Layer 4 of a small transformer language model trained on English Wikipedia (8 layers, counted from 0, width 128).
Take only the direct path to the model's output, skipping the later layers: a vector added to the residual stream pushes a token's score in proportion to its dot product with that token's output vector.

Output vectors of the tokens that the questions are about. A number n stands for n times 0.026.
" championship": 16 -7 -2 13 -4 -11 2 18 -1 -14 2 1 12 19 -5 -4 14 -11 -19 22 -8 6 -17 -23 1 -9 10 7 11 -14 -13 -4 -1 -7 15 16 1 -7 -21 5 -8 -20 24 12 -9 13 4 14 -12 -7 -3 18 12 16 -7 -19 5 18 2 -29 21 3 9 0 -7 -2 14 20 -15 -7 -7 -12 -6 -17 3 15 4 12 -6 -5 -1 -6 -1 -1 10 -20 -19 10 10 1 9 -8 -14 -15 -13 -1 -1 -2 3 -33 6 -21 -15 -12 -18 8 23 9 21 -9 5 -9 18 6 14 -7 1 2 -8 28 -13 2 7 15 -4 -1 2 -8
" and": -10 12 -12 -6 -6 11 -2 2 -15 2 -5 -8 4 -15 -3 9 10 1 -7 -3 11 8 13 -3 12 -2 -2 -13 2 -4 13 11 0 8 4 -9 -4 2 6 -1 -20 16 -10 10 -11 8 -4 8 11 6 -4 -6 9 -7 -15 -1 4 14 -12 -12 -8 8 -14 11 16 -21 -10 -4 7 -17 17 -7 28 -18 -12 4 21 -29 2 -1 7 -7 -20 -5 18 13 0 -12 6 -6 4 6 5 -8 6 -16 -16 -20 -16 12 5 -9 12 14 9 -7 -4 -4 -11 10 -16 -3 -4 -7 -11 17 13 4 -6 -5 9 -1 4 -11 -3 -11 3 15
"\n": -9 -1 -3 -13 -10 24 -20 -16 16 -10 -5 5 -28 -1 -7 -17 -11 2 12 10 -1 4 20 -4 -16 2 -15 -1 24 6 26 12 -14 18 6 -27 -10 0 4 17 -14 21 -5 6 17 1 22 0 13 13 0 -3 5 -2 -12 1 4 3 16 9 -9 17 -3 21 9 4 -7 -5 -4 16 17 -17 -11 1 -8 11 -6 7 -5 3 9 5 2 -18 -16 -2 -3 -13 19 -1 2 16 -15 2 9 17 -19 4 -6 3 -16 13 4 25 1 -2 10 7 3 9 -15 12 -6 -12 -9 -13 -8 -17 6 2 6 -7 9 3 5 8 17 -10
" Support": 23 7 14 7 15 -4 11 20 -1 -31 22 -9 -5 8 -11 -2 9 -9 -16 6 -1 -9 -6 9 7 -6 2 22 9 -7 -16 2 -42 12 -3 10 2 -8 -6 18 -16 -12 15 8 6 4 12 11 -5 -6 -1 14 1 -1 2 -4 -10 10 12 -19 14 2 6 -13 -2 2 9 37 -27 0 -21 -6 4 -16 3 -6 -5 -4 -11 -18 9 1 -17 14 12 -3 -11 6 19 9 26 -24 5 -13 -5 1 -10 5 7 -17 5 -12 -10 -7 -14 7 25 10 6 4 -5 3 29 -3 13 0 -8 17 -1 30 -19 10 -22 -4 -4 -4 -13 5
" Champions": 10 11 12 5 4 -18 -14 2 1 -27 16 5 8 17 -15 -6 4 3 -26 28 -9 -1 -9 -14 16 -8 17 17 2 1 -19 -12 -2 -1 12 6 8 -11 -12 7 7 -19 24 7 4 9 2 13 0 -23 9 -1 9 1 -4 -7 8 -9 -11 -24 24 15 1 4 -6 9 14 34 0 2 6 8 -6 -22 22 -8 7 9 -7 1 -8 -4 -5 17 4 -2 -16 22 10 -8 13 -8 -8 -12 -1 10 11 2 17 -26 -1 -22 -10 -4 -2 13 17 0 18 9 -5 -5 19 3 11 -18 -7 3 -10 26 -22 1 -3 24 3 -6 -18 4
"emeter": 38 18 48 45 34 -16 4 11 -21 -78 64 -27 -12 24 17 16 -1 -16 -45 21 -20 9 -41 -19 25 -21 39 44 -15 -27 -34 -13 -21 46 14 31 2 -23 -43 27 -4 -41 56 19 6 -42 46 6 -55 -30 10 24 16 28 -1 -16 8 64 5 -91 69 23 17 -22 -22 14 24 63 -20 19 -34 -32 -19 -16 36 -20 -15 7 -18 -22 -27 -19 -20 31 29 -53 -61 3 22 -22 53 -38 2 -56 -18 -3 6 18 28 -46 -13 -36 -74 -17 -4 34 70 20 67 -6 -9 27 64 30 31 -12 -18 13 -2 96 -57 33 -43 32 -33 10 1 -17
"merc": 12 10 25 23 17 7 6 -2 -6 -35 19 -4 7 22 23 8 -4 1 -12 1 -22 9 -11 -3 2 0 -2 30 -9 12 -16 -19 8 14 14 16 -19 12 -27 2 -21 -26 17 19 -1 -12 10 4 -24 5 -2 20 24 8 2 5 5 37 11 -34 21 -1 5 -32 -7 -2 0 26 -11 5 -9 -6 3 -5 7 -19 9 11 -35 8 -5 0 -3 26 23 -1 -24 16 -3 -13 25 11 -4 -12 1 -26 7 -10 1 -5 -6 -4 -35 14 14 17 21 1 23 -5 -4 0 24 -8 33 -27 -16 12 -7 18 -12 19 -3 -11 -15 -14 12 -23
" debut": 24 9 3 12 -18 -13 -2 31 8 -18 11 11 -10 8 4 -25 6 -18 -4 16 -25 5 -14 -18 2 -6 6 20 -3 -13 -23 -8 -5 -30 10 14 3 -1 -10 11 -18 -26 17 13 -20 30 13 19 -8 -13 7 -15 5 -11 -6 15 -4 11 -10 -23 13 -8 6 -16 9 -7 -3 17 -7 -24 17 3 -2 -10 -1 -17 1 3 8 -6 2 -7 1 10 18 3 -9 -15 2 -18 7 -4 -13 -19 4 9 10 7 15 -5 6 11 -18 -19 -3 2 18 -12 13 -11 9 3 19 0 17 -25 -8 -20 -5 32 -26 22 -24 3 -21 -17 -2 -8
" Plant": -2 2 22 10 9 -6 13 1 1 -30 9 -8 14 0 18 2 6 14 -3 -9 2 17 1 6 12 3 5 12 -12 -17 -8 -10 -11 11 -6 1 8 -19 -24 15 -10 -19 15 8 4 -9 4 -4 -2 -19 -20 12 8 -9 6 3 0 10 1 -25 23 -3 6 -18 -2 6 6 28 6 -9 -13 -6 -1 -11 7 -6 3 13 -12 -7 0 1 1 6 5 -3 7 -8 -1 -26 13 -17 18 -15 -18 -3 -2 6 12 -7 0 -1 -15 -13 4 7 23 9 22 12 2 8 15 0 14 -4 -3 12 -9 28 6 18 -14 -10 -14 -34 13 -29
"ank": 10 -6 21 3 3 -5 -3 -10 -6 -16 9 -2 9 8 4 2 8 10 -9 3 -7 3 -3 25 15 -4 5 -9 5 1 -16 11 -9 -9 10 -4 -5 -24 -12 -1 -5 5 20 -7 20 -5 1 10 -9 0 -5 -5 1 4 8 13 -3 3 -6 -20 4 9 14 -2 3 -1 15 30 0 2 -14 5 1 -15 17 -7 -2 -4 -2 -10 12 8 1 29 -8 -3 -28 -8 13 -16 -10 -8 -20 -13 -11 7 -7 -3 -5 2 10 0 -24 -24 -3 10 4 -5 8 2 4 -3 21 12 -7 -18 -7 4 -8 -3 -31 4 -13 -11 -1 -8 20 -19

Output weights of attention head 2. The head adds the sum of these rows, row i times number i of z. A number n stands for n times 0.005.
o0: -20 17 35 30 0 -7 10 -51 -9 -8 -57 -1 0 -3 22 42 -33 32 -21 -32 -24 13 -26 21 3 8 5 -10 3 3 -7 -33 -2 9 -29 -35 -22 0 -3 -8 8 22 25 26 6 -22 11 -16 41 -1 -9 -19 -75 -10 48 53 12 11 -44 -6 40 -19 42 -36 -9 22 -28 -20 48 -17 -18 1 -3 -7 56 36 -46 47 33 61 53 -13 17 27 -19 9 12 22 -27 -30 -44 -9 40 41 33 11 10 -23 -27 1 27 -6 17 1 -36 -37 -46 6 -31 -33 10 -19 5 -9 13 -25 -9 5 5 -59 40 -1 21 -24 19 1 26 4
o1: -2 29 -48 19 44 -8 33 33 -2 18 -20 37 -44 -4 8 26 -22 -12 7 -8 1 0 22 17 26 40 -35 5 -34 19 19 4 -22 7 0 -10 34 21 30 1 -30 -18 -42 -34 13 -5 -17 18 29 -23 -35 35 -27 -61 22 -31 34 31 -2 8 -9 9 6 -40 32 -26 -30 -49 14 -17 -39 -19 29 6 -3 4 33 -12 -14 7 -12 20 -52 -36 -8 -32 39 -11 -27 39 -24 -22 0 22 -14 -29 -19 6 -7 -6 20 19 15 -31 -47 -15 1 -7 -19 -44 8 35 -19 11 -48 32 -9 26 -58 14 0 31 -33 -38 24 7 -19 23
o2: -21 -9 33 -7 9 -15 -12 44 24 0 -33 8 1 10 -16 11 28 15 30 4 0 32 16 28 6 -24 14 27 -10 -4 23 1 -3 -43 -19 -1 21 4 35 -24 0 28 -50 36 -30 18 23 -27 -20 -16 45 -10 -4 32 -34 -43 21 -8 -10 23 0 -5 -9 25 -9 -22 -5 -12 6 52 26 2 -22 19 3 -11 6 25 28 -38 2 1 3 -2 -3 22 47 -3 13 13 -22 -22 -23 25 -26 1 30 -42 -13 -23 44 -50 44 3 32 -39 -5 -33 -6 -12 -8 23 -6 11 19 11 -53 -31 -25 9 -47 7 -6 9 7 -41 15 -26
o3: -3 16 -3 -20 17 -3 -6 37 2 3 -19 -16 47 9 -23 -47 -47 -33 12 -33 33 -6 -9 -37 20 0 -50 -27 -20 24 -36 41 3 -42 -26 5 8 14 -17 -1 -15 35 -29 -30 28 -5 22 -7 -17 10 -5 -16 23 -23 10 10 -17 41 -8 25 9 5 -3 13 26 -9 15 -26 3 6 18 -30 6 43 -29 -4 -19 -14 34 12 -42 -31 -10 -18 -5 29 53 -12 -5 -11 20 -8 -6 18 1 -6 -3 -3 29 -15 -4 -13 -30 39 -6 -49 -17 17 32 -3 0 17 -10 -43 39 -4 20 -5 0 -23 -30 46 15 -9 -35 13 23 1
o4: 6 -7 -30 -15 26 25 -10 -16 -2 -30 1 -32 -13 4 35 -31 -10 -48 23 3 7 -25 -33 75 7 -16 18 -33 5 16 3 56 -10 -14 -13 32 -42 -9 9 -17 -21 -9 41 -4 8 -42 38 -26 -13 14 -33 -3 15 -10 -14 0 -25 0 17 -41 16 18 -26 41 4 -25 -2 -10 6 8 60 0 -9 31 -6 -45 -41 -41 37 17 -33 -11 35 -24 18 -47 12 -38 -26 -37 8 8 -33 4 15 -17 -4 33 43 18 26 42 -2 -2 35 44 -23 17 8 43 38 -18 -27 -9 17 11 43 10 -15 -22 30 2 -13 3 13 -17 12 -78
o5: -29 19 -6 -6 34 29 -29 16 15 18 -6 30 -12 -16 67 -27 -36 21 2 -30 29 -23 -30 39 56 41 -44 10 -8 -15 1 -11 -13 -18 -28 -47 -19 -11 1 10 3 -64 -8 26 38 22 -13 35 11 -26 -33 21 10 28 7 -12 -34 -39 16 4 -25 -7 39 -7 37 39 21 -16 -26 -15 57 -1 -32 8 19 2 31 19 8 10 32 26 11 -25 10 38 20 -39 -22 -30 -40 4 -4 -25 19 -27 18 16 39 -31 14 -15 -15 37 28 0 -41 -5 16 -25 -28 5 -4 2 18 -43 -25 1 -12 -17 27 -8 34 22 -6 -37 15 -39
o6: 14 33 11 27 33 59 37 36 -32 40 -22 -35 9 -6 22 -21 6 18 14 -29 44 -19 -29 16 28 14 19 5 18 -2 25 -8 -18 52 -28 17 -20 39 -4 -3 36 28 -5 15 11 -27 -22 35 29 -21 8 17 -33 -24 -2 13 -11 18 -32 -20 32 -3 6 40 -20 -2 -26 3 13 -18 2 -16 -22 9 -30 -25 16 18 40 -18 18 -9 -38 9 -1 45 14 -31 8 10 4 -50 -1 -6 -9 5 22 21 1 -17 -27 0 24 -13 -26 -85 -12 7 21 42 20 33 -18 10 22 -9 -20 35 45 7 11 41 43 -9 32 10 -36 16
o7: 2 -11 -17 4 -18 23 26 22 4 1 4 -39 35 54 17 10 13 24 37 -22 23 12 -10 33 28 43 -6 18 -14 -10 -31 39 0 27 -5 28 6 -2 2 42 29 16 -33 -10 37 27 5 -8 -8 39 32 -4 10 -59 -9 -19 -23 1 5 3 20 -64 -29 -33 17 3 -18 -11 34 40 23 -7 20 18 24 -42 7 29 -8 -9 -1 40 11 23 -2 -4 30 9 -4 -28 18 -18 -15 4 10 45 -40 16 26 -14 -3 -14 -25 4 3 -7 -7 -24 45 -5 24 24 -18 -18 35 59 24 17 -29 17 5 32 -32 34 -14 -8 30 -73
o8: -12 -10 54 26 8 11 24 5 -16 -1 -14 -10 -17 -41 55 12 1 -6 -7 -38 34 27 28 -3 17 26 -19 -30 14 6 52 25 -24 11 -35 -65 6 -54 -41 -31 -43 11 -28 -20 -2 -18 -14 13 -1 9 1 22 17 -4 39 -18 5 11 26 -43 34 -47 -33 0 11 19 -6 -15 16 -1 -54 -68 -2 28 -6 -38 -18 -4 -18 -15 -12 29 -11 -4 2 -42 1 -23 20 11 -11 22 34 -14 64 7 -28 21 19 33 -27 26 9 -27 45 24 29 0 -23 1 3 17 -22 -18 21 8 -46 51 28 -17 19 -41 -34 -9 29 -35 19 -48
o9: -25 4 -9 -14 -11 -38 39 4 22 -25 4 24 20 18 -9 34 2 6 46 57 -5 1 14 -50 -4 26 55 -12 7 -39 -22 40 -3 1 77 11 -8 5 -27 -4 32 -12 36 27 23 35 -26 -20 32 -6 -24 29 -20 26 44 -25 16 -3 -8 -13 8 -3 -4 6 -14 -3 40 -33 -13 -23 -15 -33 12 20 39 14 -1 -21 -41 -6 37 11 -15 -38 -24 -4 22 5 10 -12 -3 33 -13 -1 -33 37 -19 -28 -40 9 11 10 -8 4 -10 -50 46 2 5 -22 -2 1 0 -8 6 -59 -18 -44 -3 -17 -6 34 18 -14 41 -5 -32 -2
o10: -2 -23 -27 19 5 13 13 11 -43 -24 10 -45 10 -46 -27 19 30 -18 31 -27 -17 -7 31 -14 -15 6 -17 14 -22 30 -3 34 16 22 -19 16 4 28 -8 44 -16 -19 18 17 -1 -11 35 -8 10 21 -21 9 -23 6 -7 20 16 -7 -12 1 -24 1 -1 -15 12 -11 37 15 37 6 -28 -49 6 -32 4 32 36 -66 -17 -9 -27 -10 -20 36 37 24 -65 0 -24 1 3 8 -8 -40 -13 12 -9 38 -13 8 -4 -11 20 -16 7 10 -12 17 -18 -51 7 37 24 -18 25 -12 -23 -36 -3 11 -47 14 -36 -5 -5 28 -39 38
o11: 8 -17 -25 -17 13 -5 -16 -19 -11 -8 -8 -13 18 -8 15 32 -10 -2 32 -29 -11 6 34 -18 22 54 -1 -33 -40 -2 -10 -17 31 6 -7 -17 -23 27 38 -1 30 -34 -22 -43 7 -22 11 11 -10 19 -23 -12 27 3 23 18 -39 -21 -19 -43 10 -23 27 -17 -23 0 -51 -4 43 15 -11 -28 -27 35 27 0 27 -29 28 12 -19 -23 -16 -20 -1 -24 5 -8 5 33 -70 23 -17 -35 9 4 -13 9 13 -4 -30 17 -30 41 3 10 18 -56 -14 11 6 32 -29 35 15 -12 -55 7 -5 17 16 -16 -5 -10 -14 34 -12 4
o12: 2 5 -7 9 -2 18 -8 3 -34 52 14 -13 5 3 21 -4 -10 -24 17 -14 67 -13 4 -3 57 4 16 -15 -17 39 14 -40 -25 33 35 5 54 9 -35 -62 -49 19 -6 -5 25 -44 -5 5 24 44 -10 11 36 -18 -28 -43 -15 -33 5 -25 35 19 10 3 -6 -20 44 51 -19 85 -21 -13 8 -43 18 44 43 -75 46 -57 -14 -30 -19 -30 14 23 -18 26 -56 5 35 -2 -16 -90 19 -54 -41 -12 12 -59 -12 9 -5 -29 -15 -22 37 38 2 42 12 30 3 -4 -7 -22 -40 58 -18 -5 32 51 7 -79 27 -1 31 -13
o13: 25 16 -24 -14 36 -28 -12 2 -26 -22 14 2 -14 -45 -41 38 24 -3 0 -21 -27 -5 19 8 18 6 -20 41 -31 -11 11 47 -56 -35 -42 -13 -12 18 50 -21 -7 5 12 5 -1 -21 5 8 26 8 28 -54 24 -27 9 -47 6 27 5 -26 -39 5 -11 1 -4 -5 -17 24 38 45 16 -31 26 7 25 -13 -8 15 31 -12 9 16 -27 11 -5 17 17 -7 18 -24 10 -43 19 -24 18 11 -7 -15 -7 -25 -32 -24 -16 34 52 -5 -3 -9 18 8 -8 7 32 30 31 63 0 49 -16 -24 -29 -32 -17 -25 -12 -1 12 4
o14: -9 -23 -31 4 -22 -22 -3 21 -24 56 -59 16 11 29 -16 -23 12 5 45 20 50 26 0 -23 10 -27 1 21 -20 -16 38 -10 -5 -23 32 -1 35 6 -2 19 1 20 12 3 -14 -47 -22 -1 17 9 -9 28 -26 12 3 -25 16 -3 -17 -17 -7 -35 27 -18 9 64 38 36 3 9 40 40 36 -23 32 11 -3 -30 -7 37 5 55 -14 -44 41 -6 -24 29 -19 5 -7 3 -24 18 -30 15 9 -23 -14 -2 15 -21 13 13 -58 9 -3 30 32 33 35 24 -29 -7 -69 9 -21 17 -24 61 -4 -6 48 42 13 25 13 8
o15: 11 -6 -9 -19 -13 1 16 -19 5 0 -10 24 -30 -26 17 -2 -25 9 -51 -4 -19 30 13 1 21 10 49 -45 -39 40 -19 15 -23 20 31 40 8 12 -42 25 44 25 11 23 13 19 10 -28 64 -4 2 13 -40 -28 -8 23 -23 -48 -4 23 -1 -48 26 -34 4 -26 20 -8 29 43 -23 -43 15 5 46 18 -13 -18 4 -16 15 -47 -30 -14 4 33 10 -27 -43 -13 -17 1 -28 -1 28 29 -1 -7 -34 -27 -9 -6 -43 -54 -13 12 -12 -3 22 -19 36 9 -51 64 -32 36 5 -2 -41 8 -53 19 5 10 4 -2 31 28
o16: 8 19 -4 0 25 19 -45 -19 14 37 31 -34 -1 -4 -10 -28 40 -11 -5 25 -23 -19 27 6 9 -3 -6 7 -5 47 26 -17 -43 3 3 16 -14 27 -9 -28 1 40 -39 2 28 -38 -21 1 -15 -8 -1 9 -16 8 1 -3 4 4 3 41 48 8 20 11 4 8 7 4 -38 5 -17 12 -13 -21 -11 -24 14 -35 -34 1 -7 -15 17 8 3 -24 -20 -19 59 9 29 14 9 1 5 21 -18 -32 16 41 -15 39 30 12 -6 -56 -24 2 35 21 -36 -12 20 -61 -16 -26 -38 14 22 16 1 -30 -52 19 -8 -1 0 -6
o17: -12 11 22 -26 26 -16 -28 -10 54 57 22 6 38 -27 20 52 2 6 49 25 -10 -5 15 -3 -13 -41 27 -35 -72 -40 25 34 -16 18 -2 -25 32 -12 -21 4 -9 4 -28 -16 6 -11 -22 5 18 18 21 55 -1 26 28 -22 -13 -28 -18 50 -6 -24 -46 10 -20 -8 12 54 5 3 -17 20 -48 -33 -35 35 18 -24 -2 -6 24 -22 -46 -21 -49 -11 2 -29 10 18 20 32 -49 45 37 6 -19 30 1 30 1 57 -13 -55 -55 -1 2 32 -3 -15 -25 -28 -18 -34 1 -41 -35 5 13 20 -41 -7 -38 -21 9 -21 39 -34
o18: 6 -5 -8 31 41 -10 31 9 2 17 17 -31 -9 -9 52 -29 1 29 39 13 -28 10 -7 -1 18 10 -29 24 4 37 39 58 -29 26 -13 -8 -23 -20 -15 -29 13 23 -17 -41 -30 3 -20 -5 4 2 -39 10 -39 3 7 -5 9 -15 33 0 -28 16 -8 -35 -16 4 -17 12 5 -9 -3 -33 -52 17 -29 8 -13 -8 -4 -27 19 32 -23 -21 3 38 39 -2 23 21 66 3 -16 -40 14 -27 -23 4 13 -4 -16 -11 -20 -23 31 6 24 -34 36 -8 -42 47 -1 -15 3 18 1 7 37 13 6 14 -48 -8 -19 -19 29 0
o19: -31 -11 4 -2 -19 13 51 -18 -1 -24 11 -39 -33 -23 3 7 -3 31 -7 -18 17 22 -15 -11 10 -24 -26 -45 -11 8 2 -8 -7 24 22 -11 19 32 0 -16 -21 27 -33 -29 0 -31 11 57 -56 -10 17 -1 31 -8 17 -39 -2 17 -3 41 7 24 25 21 -3 -21 0 -8 -21 0 14 8 -26 26 -2 -20 30 34 7 10 -12 1 18 -8 -21 2 -2 18 5 37 25 43 -32 -12 12 -22 -4 -19 -21 -36 -24 1 9 48 -33 20 3 -23 34 -52 -13 -15 6 -43 4 -19 -10 9 -11 -5 -9 1 37 -22 1 22 12 -9
o20: -3 22 20 -19 9 16 9 34 14 -84 2 33 -15 10 28 -14 5 14 13 -25 -35 17 8 10 -29 -44 -8 -9 -26 43 -15 52 -33 -31 -15 30 -7 -21 -17 50 41 -20 48 28 -5 15 14 -4 -5 -43 35 -19 -3 19 -18 -26 -24 -30 -95 -2 -6 -16 -31 30 -17 26 30 -9 25 -13 11 -21 -37 59 -7 -11 10 1 14 -5 -56 1 1 -10 -22 -9 14 -8 0 -6 -8 17 -14 -26 -34 7 -13 4 -21 1 24 44 -61 17 -25 8 -49 8 -20 -21 -13 13 -2 -9 13 -48 -7 -19 19 54 -23 23 -5 -16 2 -35 -26 18
o21: 22 12 3 -5 8 19 -9 1 -38 48 -11 -11 29 -49 -10 9 16 13 64 -4 -1 -36 -33 15 -6 -18 5 51 -42 -2 -31 -6 -25 -8 7 -28 -17 -33 -19 -8 -8 33 31 -32 25 -37 32 -24 2 2 -3 27 46 11 13 -9 -31 -18 -28 -35 2 -30 -25 -20 -24 13 -19 -8 15 -32 -7 -31 34 -46 62 -45 -9 33 -25 -8 1 20 4 -56 24 -14 24 -31 26 -13 -16 8 -17 -18 -27 -10 9 -7 -5 -52 21 -12 -42 -53 9 -21 -30 -4 36 -36 12 22 -7 26 -7 22 -2 19 -32 -5 -4 -86 -38 39 3 -16 -20 -24
o22: 4 -15 26 -8 5 29 13 14 24 55 2 2 -32 -16 -33 18 -49 -15 14 -43 5 -3 -57 -3 -48 -2 24 -7 49 12 -8 18 -23 -15 -17 14 25 -25 46 31 4 22 -25 38 15 -3 -22 41 -25 3 30 -41 10 5 -35 19 -14 -6 -8 -33 -7 -54 -30 31 36 -3 -28 66 -18 14 10 10 2 -42 -50 -8 -1 -15 34 12 -17 -26 22 -22 -50 -17 0 -16 29 17 0 -24 -25 5 -8 19 28 4 -37 25 -61 -13 -28 16 10 -9 -17 10 -33 -4 13 -4 26 -13 1 5 -8 -4 12 3 -17 1 -46 -53 20 12 23 10
o23: -27 25 -30 2 -47 -29 26 -16 -7 23 2 -26 19 -70 -4 18 -4 -21 5 -19 -4 -1 -5 -23 -16 13 -13 18 14 -17 -14 8 22 22 37 13 -3 -5 23 -7 19 -51 5 -60 9 -19 -29 35 50 -24 -1 42 5 -13 6 50 24 -33 0 -25 18 -19 -11 7 -21 23 23 -4 3 47 13 -31 -35 -4 33 -18 21 24 -28 -6 2 23 31 29 -8 -41 -42 -31 -52 21 -9 11 25 43 24 -33 4 -36 26 -16 1 -23 -14 -33 -67 31 -26 31 22 31 4 10 -18 1 12 -9 20 -22 -14 11 24 -3 15 -11 23 -7 58 4
o24: 32 -31 -34 -20 36 -9 -23 4 -26 -40 -18 8 40 -22 22 8 -22 30 6 -6 -2 -19 17 77 -2 13 21 -23 -21 21 16 -12 -18 -16 -13 -45 41 -28 -82 5 0 1 13 14 37 -35 -26 -22 -3 48 31 -13 -6 24 -17 -4 3 -2 11 21 -26 18 -37 -26 13 7 -10 -26 20 5 -21 -23 -7 20 -30 13 -6 51 -42 -14 -13 -21 17 -20 -6 6 -49 12 -31 38 -6 20 31 31 -24 8 -34 16 15 -22 -14 44 -64 -28 5 44 3 48 11 -20 -25 22 1 -3 -37 -5 -31 -31 -1 50 37 6 -13 25 0 11 9 18
o25: 11 8 -27 -31 -1 -3 1 18 -29 -24 17 0 28 -26 -16 17 8 -19 -24 -31 3 22 36 11 -11 -19 13 -10 21 -4 26 37 13 -23 11 -40 38 13 -6 18 -17 7 11 12 15 28 -16 30 4 42 36 35 -2 -30 6 30 -21 -37 -29 -25 -30 -49 29 -7 26 -28 -32 15 -29 -9 -35 28 11 -28 -1 -5 -26 -33 45 -10 28 -2 -8 -20 12 41 57 -4 23 -12 -11 -23 1 35 -10 2 5 20 10 42 -9 20 30 2 28 -20 -41 -32 39 19 -7 -3 -32 47 20 45 -6 14 22 -49 -8 12 -49 3 4 -16 -4 -55
o26: 3 -36 -1 -55 19 -19 18 2 -4 -35 -19 35 -38 1 -8 -5 -33 -4 53 -20 14 -14 -22 -33 -8 15 8 -2 -17 1 4 0 -18 23 26 44 42 -21 -27 -28 35 12 -11 -19 -55 4 -41 -13 -18 -1 4 -16 -24 -30 -37 5 -4 -49 34 5 34 9 40 42 0 23 -2 -51 21 2 -7 48 51 -33 24 -18 -19 -9 -39 2 4 1 -14 -2 -5 -23 48 38 5 -32 1 -23 -9 10 -21 -7 9 11 -62 23 -13 16 -4 11 -18 21 -1 -19 -17 11 1 23 -25 -12 -24 33 2 10 7 -64 30 9 -1 25 10 10 -20 -15
o27: -8 -11 12 32 -36 -36 -11 27 30 -6 3 -25 20 26 16 -35 10 7 -25 20 -35 8 26 18 12 21 0 44 11 -22 -17 3 -29 -41 0 14 -8 21 -53 61 -8 -31 -31 -12 52 -46 59 -3 3 -6 15 11 10 -27 -47 -24 -69 5 36 -7 20 -3 0 -38 -20 15 22 -12 14 -8 10 35 -28 -1 -35 -55 17 10 0 -27 11 -53 8 37 -23 15 25 46 -31 -11 -2 -36 30 -12 51 -17 19 25 -13 31 -26 3 -30 53 -8 -35 -68 27 -16 23 -19 30 9 -10 -19 -25 39 14 -28 -3 53 8 5 1 -3 -23 18 -26
o28: 6 -51 9 -1 21 11 25 24 2 18 -40 -18 -12 0 7 -32 7 24 8 43 13 -12 -12 -19 21 -20 19 28 -38 7 74 31 -33 16 -14 -4 22 -37 32 -18 45 32 5 -40 16 -22 41 19 -15 -1 -10 -11 -30 -28 -35 -18 4 -12 -8 12 7 25 -47 42 22 36 -40 33 -15 8 37 -44 -15 -15 -13 -43 9 54 21 33 15 -7 -17 -48 -70 -41 -16 17 31 -1 -36 23 25 23 42 45 1 -33 14 8 -6 -14 21 -9 -2 -36 50 9 -10 -28 18 -17 -36 -25 -1 12 22 62 36 12 -31 -25 -30 77 65 34 12 -8
o29: -6 -34 28 12 -34 -21 38 -37 -9 0 -17 24 14 9 32 -6 30 29 19 -32 -14 11 32 -2 19 -32 8 -11 50 21 -18 17 -24 -29 21 18 8 39 15 17 38 -1 -29 12 -16 -12 -30 22 4 6 86 1 25 -9 19 -25 -24 -4 19 -12 -29 15 -17 36 6 -62 -24 4 14 -35 -25 -12 29 9 15 30 -6 -17 47 14 -23 6 1 31 -44 37 -17 33 30 -22 -26 -12 1 22 17 12 -12 24 18 22 -11 22 -40 6 -21 -5 16 32 -2 -17 6 -3 -3 -26 -35 -29 -41 -56 -11 -54 -37 -8 -52 -21 -13 -16 15 -25
o30: 2 -38 30 47 -16 9 0 13 -27 -6 32 -33 -29 -35 -36 -36 0 -7 16 -41 -8 -2 5 8 -6 1 11 -36 -47 -6 29 72 -3 42 12 16 -11 7 -22 -15 11 -37 -7 23 45 17 10 4 -26 -4 15 -22 26 33 -15 37 3 38 32 -11 6 -17 5 13 -23 -20 -49 -39 14 53 51 28 34 19 39 -25 -20 9 -14 22 -26 14 15 -18 -40 -11 -12 5 -28 25 13 -12 20 -37 -1 -44 42 48 20 4 14 24 -23 2 72 -56 32 -25 28 13 27 -3 25 13 2 25 3 47 5 -11 13 29 16 -34 -16 -3 13 -15
o31: 9 -43 15 34 -9 -10 -10 -4 26 -19 53 -15 -34 -13 -37 34 -48 37 2 -35 3 9 19 22 3 -13 -25 0 19 0 3 13 -12 40 -10 -10 -16 -31 16 14 24 -10 -18 1 28 -38 12 -9 4 4 8 25 -7 0 5 -2 -18 -34 -16 26 -10 -25 -1 -34 -16 7 -8 3 -7 12 19 51 -1 6 -35 -17 -6 -39 -29 23 26 -6 16 5 37 -11 -2 -13 -4 6 -19 17 41 -13 2 -12 21 -18 -10 -14 25 9 -7 -2 -38 0 61 15 -29 -20 -10 11 -45 1 -6 -24 -38 18 7 -3 25 -66 12 1 -6 -10 7 6

Each question shows a token from some text and the vector z that the head gathered there. A number n stands for n times 0.029.

"E": -12 -33 2 0 39 -4 3 5 -24 13 -39 -14 -16 -13 12 -18 31 27 -35 -7 7 4 -12 6 -45 -5 -34 -17 20 -1 -14 -14
Which three tokens does it push up most, strongest first? " Champions", " championship", " debut"

"ary": 18 20 -6 5 6 10 7 -10 33 -7 -24 0 3 -5 9 -15 32 22 -7 -4 -27 22 -16 -17 7 -2 -13 15 13 -15 7 9
Pushed down most: " debut"

"les": 5 -5 0 3 16 -8 10 -3 -3 2 -13 -4 -3 -12 11 5 17 29 -9 -12 -2 13 -13 20 -16 2 -40 -14 17 -11 -27 -6
Which three tokens does it push up most, strongest first? " championship", " Champions", "ank"

" a": -34 -6 17 35 20 26 10 -3 -11 -19 -26 -26 0 2 -24 -27 11 -7 -19 15 3 -7 53 -38 -11 12 -10 14 -11 -11 21 -15
Pushed up most: " debut"

" MF": 17 -13 14 -14 30 -8 17 6 -18 3 -22 -2 -13 2 7 20 9 32 -30 -19 4 12 -7 16 -33 -6 -13 -35 8 36 -10 14
Pushed up most: "ank"

" out": -39 -22 8 25 25 7 8 1 -14 -19 -18 -12 15 6 -13 -28 31 -19 4 -11 -4 -17 22 -12 -6 4 10 5 -28 -15 13 -18
Pushed down most: "ank"

"1": 0 -20 -6 1 23 2 -10 -3 -9 11 -44 -16 -13 -18 12 -5 22 34 -26 -17 11 15 -16 20 -11 -10 -40 -15 22 -14 -19 -5
Pushed down most: " and"

" season": -16 -47 4 -5 41 -7 1 1 -31 24 -36 -18 -16 -13 14 -20 25 24 -42 -11 14 3 -12 11 -56 -8 -32 -18 15 -4 -16 -17
Which three tokens does it push up most, strongest first? " Champions", " championship", " debut"

" M": 3 -13 5 -8 37 -7 8 9 4 -6 -39 -5 -4 -3 5 -4 24 31 -27 -9 -1 14 -15 21 -35 0 -26 -29 18 22 -10 1
Pushed up most: "ank"

" of": -2 -2 5 8 28 7 -1 -3 15 -6 -35 -15 14 -5 16 -5 40 37 -20 -6 1 40 -18 -10 -28 4 -35 -13 38 -11 0 -4
Which two tokens does it push up most, strongest first? "\n", "ank"

"ology": 12 17 10 6 23 17 -1 8 25 -13 -41 -5 4 28 -5 -10 19 8 -10 -9 -24 14 -27 5 -18 0 -31 42 32 -15 8 -2
Which two tokens does it push up most, strongest first? " Plant", "\n"